Layer 6 of a small transformer language model trained on English Wikipedia (12 layers, counted from 0, width 128).
A neuron's activation on a vector x is GELU(weights . x + bias), where the dot is the dot product.

Input weights of the MLP neurons that the questions are about. A number n stands for (n - 128) times 0.0071.
n16 (bias -0.049): 41, 154, 116, 128, 162, 131, 75, 132, 124, 99, 146, 145, 136, 124, 125, 166, 174, 78, 122, 178, 136, 103, 146, 189, 118, 175, 102, 132, 153, 72, 201, 121, 148, 41, 157, 175, 110, 140, 117, 106, 81, 158, 116, 170, 189, 173, 127, 82, 66, 181, 81, 111, 113, 72, 137, 122, 137, 164, 183, 126, 143, 139, 124, 104, 90, 128, 145, 128, 227, 122, 112, 117, 86, 150, 137, 92, 171, 67, 95, 99, 140, 59, 110, 186, 211, 138, 142, 141, 105, 100, 113, 12, 83, 162, 146, 72, 76, 138, 147, 91, 159, 166, 172, 82, 121, 171, 59, 167, 148, 126, 164, 94, 151, 229, 149, 80, 100, 124, 134, 98, 116, 140, 135, 121, 95, 143, 81, 143
n34 (bias -0.107): 134, 148, 108, 186, 30, 148, 185, 130, 111, 109, 226, 177, 147, 127, 183, 119, 124, 140, 60, 136, 121, 143, 79, 88, 133, 159, 82, 64, 182, 56, 143, 124, 123, 116, 110, 144, 76, 113, 173, 183, 136, 153, 125, 70, 162, 112, 200, 98, 109, 135, 109, 84, 119, 183, 145, 132, 190, 143, 163, 127, 98, 164, 75, 103, 142, 216, 207, 81, 210, 142, 103, 54, 103, 117, 165, 159, 99, 136, 107, 117, 114, 122, 75, 121, 112, 55, 81, 114, 130, 222, 157, 124, 107, 93, 109, 73, 114, 154, 144, 139, 152, 184, 133, 34, 86, 90, 196, 71, 137, 132, 188, 118, 106, 126, 102, 122, 196, 187, 113, 127, 93, 196, 124, 71, 130, 187, 75, 107
n72 (bias -0.187): 110, 132, 58, 176, 222, 65, 172, 140, 161, 131, 128, 157, 181, 102, 110, 103, 73, 143, 133, 129, 34, 100, 175, 128, 104, 107, 136, 168, 112, 106, 82, 120, 95, 155, 116, 218, 159, 94, 164, 32, 123, 103, 113, 152, 81, 217, 196, 180, 164, 106, 135, 143, 119, 134, 87, 169, 162, 63, 187, 92, 212, 137, 103, 149, 167, 206, 122, 150, 107, 133, 144, 95, 129, 104, 151, 148, 203, 86, 114, 195, 125, 188, 83, 218, 75, 52, 122, 139, 66, 158, 140, 122, 142, 162, 107, 142, 168, 95, 105, 180, 115, 146, 161, 145, 69, 173, 89, 66, 96, 124, 137, 209, 213, 185, 114, 115, 84, 131, 96, 113, 107, 95, 111, 39, 86, 88, 145, 117
n107 (bias -0.249): 124, 114, 163, 86, 95, 24, 154, 192, 8, 151, 170, 163, 134, 162, 144, 149, 149, 62, 91, 130, 187, 162, 141, 127, 180, 128, 112, 148, 70, 131, 167, 84, 214, 169, 124, 179, 156, 146, 94, 68, 152, 61, 124, 55, 73, 123, 149, 175, 185, 130, 145, 164, 64, 147, 146, 122, 162, 148, 228, 154, 183, 110, 141, 142, 144, 51, 190, 158, 110, 127, 129, 128, 109, 121, 122, 129, 124, 157, 125, 176, 175, 130, 124, 118, 120, 158, 140, 100, 139, 106, 75, 96, 172, 84, 85, 93, 218, 160, 59, 154, 116, 48, 138, 190, 36, 66, 157, 64, 200, 205, 118, 160, 102, 149, 136, 103, 143, 145, 172, 158, 109, 55, 160, 88, 134, 101, 144, 161
n108 (bias -0.157): 106, 69, 181, 106, 70, 112, 64, 89, 109, 172, 123, 113, 137, 112, 77, 151, 214, 103, 70, 122, 202, 176, 193, 196, 154, 170, 98, 102, 141, 77, 142, 72, 128, 38, 147, 154, 24, 178, 135, 173, 127, 143, 43, 130, 49, 135, 108, 153, 110, 126, 111, 176, 39, 70, 39, 109, 100, 164, 108, 58, 73, 107, 148, 137, 77, 118, 98, 123, 181, 151, 117, 144, 121, 105, 100, 211, 149, 156, 78, 85, 151, 148, 97, 158, 132, 161, 164, 138, 209, 164, 118, 109, 170, 115, 158, 129, 141, 185, 60, 225, 82, 136, 124, 158, 168, 136, 144, 181, 129, 105, 92, 150, 159, 156, 97, 138, 79, 158, 185, 93, 24, 56, 111, 132, 124, 159, 85, 115
n357 (bias -0.167): 192, 128, 126, 122, 178, 188, 145, 164, 87, 119, 88, 112, 163, 100, 207, 116, 116, 139, 98, 71, 116, 116, 95, 120, 131, 153, 107, 143, 171, 143, 138, 97, 89, 124, 84, 173, 137, 99, 182, 104, 177, 72, 101, 114, 128, 70, 130, 141, 60, 125, 143, 103, 95, 187, 78, 87, 69, 153, 157, 24, 112, 168, 96, 129, 117, 102, 86, 141, 96, 167, 159, 112, 74, 99, 126, 161, 89, 122, 66, 117, 140, 103, 173, 127, 169, 116, 115, 123, 66, 173, 125, 155, 72, 150, 160, 108, 95, 128, 121, 102, 181, 151, 147, 147, 184, 170, 104, 96, 213, 177, 166, 52, 109, 171, 175, 143, 143, 131, 157, 89, 129, 127, 142, 81, 98, 111, 107, 117
n374 (bias -0.204): 121, 49, 184, 150, 124, 108, 48, 144, 162, 102, 152, 148, 171, 166, 106, 55, 64, 121, 87, 101, 204, 143, 115, 162, 186, 150, 167, 186, 76, 145, 115, 147, 150, 134, 134, 103, 104, 107, 157, 166, 117, 121, 117, 137, 81, 171, 104, 234, 115, 152, 123, 167, 107, 104, 57, 194, 121, 100, 95, 88, 190, 22, 110, 161, 118, 144, 151, 103, 127, 145, 167, 143, 94, 162, 119, 122, 148, 167, 160, 108, 144, 96, 118, 117, 117, 96, 112, 81, 150, 162, 109, 127, 152, 98, 45, 172, 86, 108, 108, 184, 167, 160, 122, 115, 102, 133, 123, 147, 114, 64, 102, 159, 91, 154, 128, 148, 105, 90, 154, 162, 68, 153, 159, 129, 160, 155, 109, 183
n457 (bias -0.078): 154, 154, 156, 133, 164, 158, 156, 97, 117, 119, 167, 158, 153, 154, 149, 180, 108, 160, 83, 53, 184, 127, 154, 79, 96, 144, 120, 132, 125, 116, 153, 173, 131, 165, 178, 46, 160, 121, 125, 100, 169, 79, 98, 120, 68, 135, 174, 163, 114, 105, 104, 157, 110, 117, 118, 121, 120, 110, 128, 210, 148, 122, 146, 78, 119, 190, 112, 100, 156, 88, 147, 131, 158, 157, 79, 132, 115, 170, 136, 113, 192, 95, 145, 170, 170, 81, 107, 153, 110, 165, 114, 100, 159, 195, 180, 165, 134, 101, 124, 107, 103, 194, 150, 221, 117, 140, 94, 200, 76, 140, 86, 182, 97, 94, 111, 105, 68, 178, 160, 140, 154, 127, 106, 113, 111, 108, 115, 145
n482 (bias -0.132): 151, 148, 145, 142, 102, 122, 199, 139, 104, 168, 90, 106, 169, 80, 74, 161, 117, 100, 145, 64, 101, 113, 144, 139, 116, 138, 94, 57, 98, 104, 121, 160, 140, 105, 122, 157, 126, 116, 145, 173, 31, 116, 59, 148, 109, 119, 104, 128, 144, 71, 109, 156, 128, 183, 145, 108, 122, 121, 118, 183, 90, 128, 107, 48, 135, 136, 169, 94, 140, 152, 181, 122, 110, 133, 127, 50, 146, 74, 137, 111, 95, 131, 176, 128, 164, 83, 127, 158, 158, 137, 132, 150, 100, 131, 166, 137, 163, 73, 145, 95, 113, 137, 76, 137, 84, 140, 178, 132, 126, 172, 163, 242, 130, 154, 104, 96, 215, 85, 110, 153, 96, 193, 208, 193, 129, 52, 150, 156

Each question shows a token from some text and the vector x that enters the MLP there. A number n stands for (n - 128) times 0.041.

" by": 130, 102, 78, 99, 99, 120, 160, 135, 130, 125, 105, 130, 127, 118, 166, 141, 134, 137, 147, 161, 159, 115, 118, 116, 119, 111, 150, 96, 120, 121, 165, 121, 120, 127, 138, 95, 107, 137, 136, 117, 141, 152, 137, 78, 136, 133, 107, 142, 118, 122, 124, 79, 135, 141, 128, 115, 115, 138, 125, 126, 110, 68, 112, 170, 128, 130, 181, 143, 139, 111, 157, 156, 137, 132, 151, 122, 118, 133, 151, 130, 71, 125, 124, 154, 155, 139, 119, 124, 105, 111, 167, 128, 108, 70, 156, 154, 108, 120, 113, 118, 135, 118, 132, 125, 151, 146, 106, 136, 132, 118, 153, 116, 151, 125, 98, 108, 131, 132, 144, 121, 165, 128, 122, 141, 99, 129, 122, 96
The three highest activations, in order: n34, n16, n357

" an": 132, 80, 106, 113, 110, 125, 124, 142, 108, 132, 110, 167, 159, 138, 149, 117, 138, 150, 98, 139, 156, 123, 150, 119, 111, 111, 139, 111, 155, 156, 156, 104, 121, 122, 132, 82, 97, 118, 141, 111, 133, 141, 119, 104, 152, 120, 99, 106, 143, 125, 91, 115, 141, 145, 157, 100, 92, 115, 113, 94, 72, 103, 131, 184, 137, 103, 147, 132, 136, 143, 113, 151, 144, 122, 164, 140, 138, 136, 158, 142, 81, 135, 108, 162, 105, 156, 131, 115, 114, 126, 156, 133, 121, 104, 154, 118, 107, 119, 85, 133, 116, 133, 117, 121, 160, 162, 136, 110, 153, 127, 140, 120, 137, 109, 136, 130, 121, 116, 130, 135, 138, 164, 147, 117, 128, 106, 141, 80
The three highest activations, in order: n357, n108, n34

" des": 126, 104, 83, 101, 156, 132, 157, 149, 149, 137, 126, 133, 141, 110, 138, 142, 128, 90, 154, 136, 147, 105, 117, 97, 126, 94, 178, 105, 168, 146, 135, 122, 147, 169, 114, 127, 90, 108, 148, 124, 147, 134, 139, 110, 121, 132, 113, 146, 126, 137, 75, 113, 132, 98, 128, 117, 113, 136, 99, 116, 118, 103, 137, 172, 170, 158, 153, 133, 110, 108, 131, 143, 103, 146, 141, 112, 139, 98, 148, 146, 24, 114, 122, 122, 168, 136, 100, 130, 110, 104, 137, 138, 95, 100, 122, 149, 113, 107, 95, 129, 140, 145, 111, 152, 146, 133, 113, 120, 141, 94, 148, 133, 169, 96, 119, 124, 89, 136, 144, 125, 135, 149, 151, 144, 120, 137, 149, 127
Which of these neurons fires most? n72

"ab": 128, 121, 132, 117, 85, 132, 151, 163, 115, 126, 110, 136, 141, 139, 129, 131, 128, 116, 159, 160, 136, 121, 145, 124, 108, 120, 122, 97, 111, 149, 118, 122, 126, 148, 131, 119, 138, 122, 109, 122, 111, 155, 117, 79, 141, 145, 96, 133, 149, 123, 60, 72, 159, 106, 113, 80, 107, 150, 112, 155, 145, 126, 155, 208, 153, 88, 145, 139, 133, 108, 74, 135, 126, 128, 139, 117, 132, 126, 130, 146, 84, 128, 134, 149, 177, 145, 127, 100, 122, 116, 90, 124, 88, 94, 163, 169, 100, 133, 88, 119, 154, 130, 88, 113, 149, 165, 146, 114, 112, 91, 137, 133, 130, 117, 141, 123, 126, 130, 133, 136, 161, 127, 136, 170, 131, 116, 160, 122
Which of these neurons fires most? n482

" ": 118, 99, 83, 148, 136, 128, 128, 157, 140, 131, 125, 144, 134, 125, 161, 123, 122, 82, 165, 160, 168, 124, 114, 108, 139, 109, 153, 119, 115, 178, 130, 126, 130, 133, 162, 148, 133, 127, 120, 131, 117, 148, 150, 83, 96, 139, 102, 127, 119, 121, 133, 111, 175, 150, 128, 76, 110, 150, 76, 116, 124, 92, 118, 237, 138, 114, 144, 124, 117, 110, 139, 147, 138, 129, 120, 116, 125, 134, 149, 126, 82, 128, 140, 128, 162, 117, 115, 133, 101, 106, 138, 127, 122, 92, 131, 103, 101, 134, 95, 145, 155, 133, 105, 123, 133, 173, 149, 142, 122, 116, 121, 139, 121, 117, 114, 130, 94, 125, 151, 134, 151, 109, 127, 133, 93, 129, 108, 117
Which neuron fires most, and how strongly? n374, at about 3.1

"o": 118, 107, 86, 135, 120, 141, 106, 150, 127, 141, 111, 155, 147, 123, 145, 122, 120, 137, 113, 154, 127, 102, 113, 131, 130, 101, 127, 107, 118, 154, 122, 117, 116, 152, 125, 99, 131, 138, 113, 116, 152, 170, 126, 100, 102, 127, 93, 126, 134, 116, 105, 107, 135, 138, 130, 83, 108, 137, 91, 141, 126, 111, 139, 194, 129, 125, 182, 141, 128, 107, 120, 137, 105, 144, 139, 122, 157, 142, 130, 131, 98, 124, 94, 152, 167, 132, 119, 128, 93, 103, 159, 143, 97, 118, 126, 174, 107, 154, 96, 128, 142, 132, 124, 124, 135, 107, 130, 122, 136, 114, 125, 138, 134, 109, 121, 151, 114, 132, 153, 129, 149, 144, 149, 157, 91, 114, 166, 94
Which neuron fires most, and how strongly? n374, at about 0.16

" and": 154, 125, 69, 118, 131, 126, 148, 138, 122, 144, 110, 142, 131, 126, 157, 113, 142, 92, 134, 120, 147, 136, 115, 130, 126, 72, 145, 92, 166, 151, 159, 124, 126, 130, 142, 110, 136, 142, 123, 107, 143, 156, 121, 126, 158, 122, 120, 128, 119, 146, 85, 76, 129, 113, 85, 118, 103, 136, 115, 142, 130, 104, 115, 179, 130, 142, 172, 167, 109, 114, 139, 150, 142, 130, 121, 116, 126, 137, 141, 130, 84, 116, 113, 137, 160, 161, 142, 106, 128, 84, 143, 138, 102, 125, 161, 120, 134, 108, 113, 109, 135, 112, 90, 128, 153, 135, 131, 139, 144, 85, 137, 124, 157, 104, 116, 95, 132, 127, 180, 132, 136, 129, 127, 133, 97, 125, 125, 80
Which of these neurons fires most? n357

"le": 129, 96, 94, 104, 128, 131, 151, 143, 115, 137, 119, 138, 120, 128, 141, 128, 121, 113, 146, 126, 143, 95, 137, 112, 109, 113, 136, 140, 118, 122, 124, 103, 125, 167, 140, 142, 155, 132, 105, 112, 120, 125, 120, 108, 107, 136, 119, 152, 110, 158, 95, 140, 140, 143, 141, 92, 128, 148, 135, 112, 114, 97, 124, 208, 124, 185, 144, 132, 142, 108, 93, 141, 124, 118, 154, 137, 138, 114, 169, 147, 116, 109, 101, 148, 133, 135, 118, 139, 117, 102, 147, 147, 110, 104, 107, 138, 96, 128, 83, 143, 110, 103, 112, 126, 120, 117, 121, 122, 143, 135, 126, 149, 185, 102, 98, 147, 112, 135, 117, 122, 133, 139, 175, 132, 92, 189, 162, 109
Which neuron fires most, and how strongly? n72, at about 4.8

" He": 143, 106, 93, 106, 148, 120, 113, 131, 101, 136, 117, 126, 135, 132, 159, 118, 137, 80, 142, 105, 136, 115, 136, 86, 118, 80, 162, 76, 123, 127, 131, 115, 143, 165, 111, 139, 139, 132, 109, 103, 140, 159, 136, 101, 147, 151, 120, 145, 124, 127, 88, 114, 130, 136, 128, 94, 93, 126, 108, 139, 127, 98, 147, 212, 111, 121, 142, 126, 128, 130, 134, 140, 148, 146, 118, 96, 143, 141, 123, 154, 126, 99, 105, 120, 158, 180, 110, 130, 117, 105, 133, 140, 143, 87, 145, 132, 137, 94, 115, 125, 123, 124, 121, 118, 151, 120, 155, 145, 123, 84, 136, 134, 163, 114, 152, 137, 140, 116, 149, 161, 143, 122, 142, 139, 109, 132, 169, 103
Which neuron fires most, and how strongly? n107, at about 2.1

" as": 119, 106, 103, 107, 129, 125, 143, 163, 143, 126, 107, 152, 140, 130, 157, 124, 156, 135, 145, 143, 165, 127, 100, 114, 106, 173, 141, 92, 144, 145, 142, 122, 147, 155, 136, 97, 124, 142, 133, 75, 136, 129, 127, 77, 155, 145, 114, 150, 136, 148, 76, 92, 128, 110, 135, 118, 120, 122, 136, 113, 105, 71, 119, 160, 133, 135, 147, 140, 119, 112, 145, 142, 134, 156, 144, 112, 93, 124, 161, 119, 62, 113, 98, 130, 152, 166, 132, 114, 127, 131, 150, 125, 82, 138, 159, 146, 127, 104, 88, 126, 132, 134, 72, 154, 137, 132, 126, 141, 125, 105, 120, 144, 140, 124, 133, 106, 123, 136, 141, 121, 146, 168, 95, 135, 104, 105, 143, 92
The two highest activations, in order: n457, n16

" Sup": 139, 91, 83, 114, 154, 143, 163, 142, 149, 146, 130, 117, 169, 143, 128, 147, 116, 91, 203, 158, 126, 136, 150, 123, 107, 109, 172, 74, 150, 139, 126, 110, 133, 176, 130, 126, 110, 101, 114, 128, 155, 155, 133, 110, 108, 134, 88, 123, 121, 104, 96, 101, 112, 103, 139, 93, 104, 147, 99, 138, 132, 85, 131, 191, 124, 114, 142, 125, 112, 117, 138, 145, 121, 172, 115, 114, 125, 130, 143, 104, 52, 111, 120, 149, 147, 122, 109, 142, 132, 94, 151, 123, 120, 121, 150, 140, 100, 103, 84, 131, 145, 122, 88, 123, 146, 146, 150, 116, 147, 114, 133, 111, 159, 102, 137, 116, 117, 140, 129, 128, 159, 136, 127, 150, 142, 121, 167, 117
Which of these neurons fires most? n482

" A": 127, 115, 80, 166, 99, 150, 139, 139, 112, 151, 120, 143, 144, 164, 141, 130, 119, 109, 177, 135, 158, 135, 139, 107, 96, 93, 136, 69, 141, 175, 109, 101, 141, 160, 159, 87, 108, 108, 117, 135, 127, 168, 115, 99, 119, 128, 107, 126, 107, 123, 111, 109, 119, 129, 148, 92, 106, 127, 113, 134, 135, 104, 163, 154, 118, 107, 149, 126, 142, 122, 113, 146, 112, 146, 136, 111, 133, 100, 128, 145, 110, 79, 122, 134, 173, 151, 105, 127, 145, 110, 119, 131, 108, 71, 155, 143, 113, 118, 93, 155, 132, 118, 139, 132, 147, 164, 118, 134, 144, 110, 130, 152, 144, 114, 134, 131, 136, 124, 115, 152, 116, 141, 138, 155, 118, 119, 156, 93
Which neuron fires most, and how strongly? n482, at about 2.6

"ock": 105, 83, 95, 128, 112, 124, 185, 119, 109, 129, 110, 154, 154, 121, 147, 150, 129, 121, 177, 115, 146, 99, 108, 126, 129, 137, 167, 123, 140, 155, 121, 128, 137, 147, 133, 133, 122, 133, 105, 130, 136, 143, 147, 131, 120, 131, 111, 119, 104, 125, 112, 71, 147, 123, 153, 105, 138, 133, 120, 134, 116, 133, 131, 210, 101, 134, 153, 142, 138, 91, 117, 165, 155, 168, 113, 128, 135, 136, 135, 104, 83, 104, 88, 141, 142, 156, 133, 144, 121, 85, 131, 116, 110, 115, 144, 155, 121, 139, 94, 122, 148, 100, 90, 111, 142, 115, 116, 137, 124, 126, 141, 120, 162, 87, 146, 121, 115, 106, 134, 126, 136, 128, 135, 99, 113, 174, 167, 81
Which of these neurons fires most? n16

"ter": 126, 118, 84, 104, 128, 123, 131, 128, 123, 135, 116, 137, 132, 151, 129, 141, 117, 92, 165, 158, 134, 117, 144, 108, 144, 112, 183, 124, 91, 161, 105, 116, 142, 135, 162, 130, 153, 127, 146, 113, 144, 138, 121, 121, 112, 130, 115, 136, 108, 152, 82, 81, 124, 122, 98, 98, 106, 151, 120, 117, 117, 106, 114, 200, 125, 122, 173, 119, 119, 143, 101, 110, 151, 143, 133, 109, 139, 135, 165, 134, 38, 134, 102, 127, 126, 146, 110, 131, 122, 128, 136, 122, 122, 118, 174, 146, 127, 117, 105, 121, 139, 120, 97, 137, 164, 141, 145, 124, 118, 104, 96, 144, 163, 101, 114, 144, 101, 123, 135, 125, 135, 171, 138, 130, 111, 138, 149, 114
The two highest activations, in order: n374, n72

" aff": 124, 95, 144, 99, 144, 121, 142, 138, 134, 135, 136, 129, 133, 120, 155, 123, 128, 109, 131, 150, 156, 113, 145, 135, 117, 106, 155, 112, 173, 118, 137, 100, 125, 143, 142, 132, 95, 118, 146, 126, 133, 137, 141, 59, 110, 156, 94, 109, 151, 126, 95, 127, 132, 150, 109, 88, 100, 153, 109, 130, 115, 105, 155, 206, 123, 148, 139, 98, 113, 120, 101, 142, 130, 160, 132, 142, 148, 105, 179, 158, 83, 120, 110, 105, 132, 137, 113, 121, 133, 100, 144, 141, 129, 118, 167, 115, 123, 95, 85, 100, 132, 134, 129, 142, 153, 146, 136, 120, 116, 83, 142, 106, 121, 124, 124, 114, 106, 137, 145, 136, 166, 144, 133, 142, 106, 139, 163, 64
Which of these neurons fires most? n108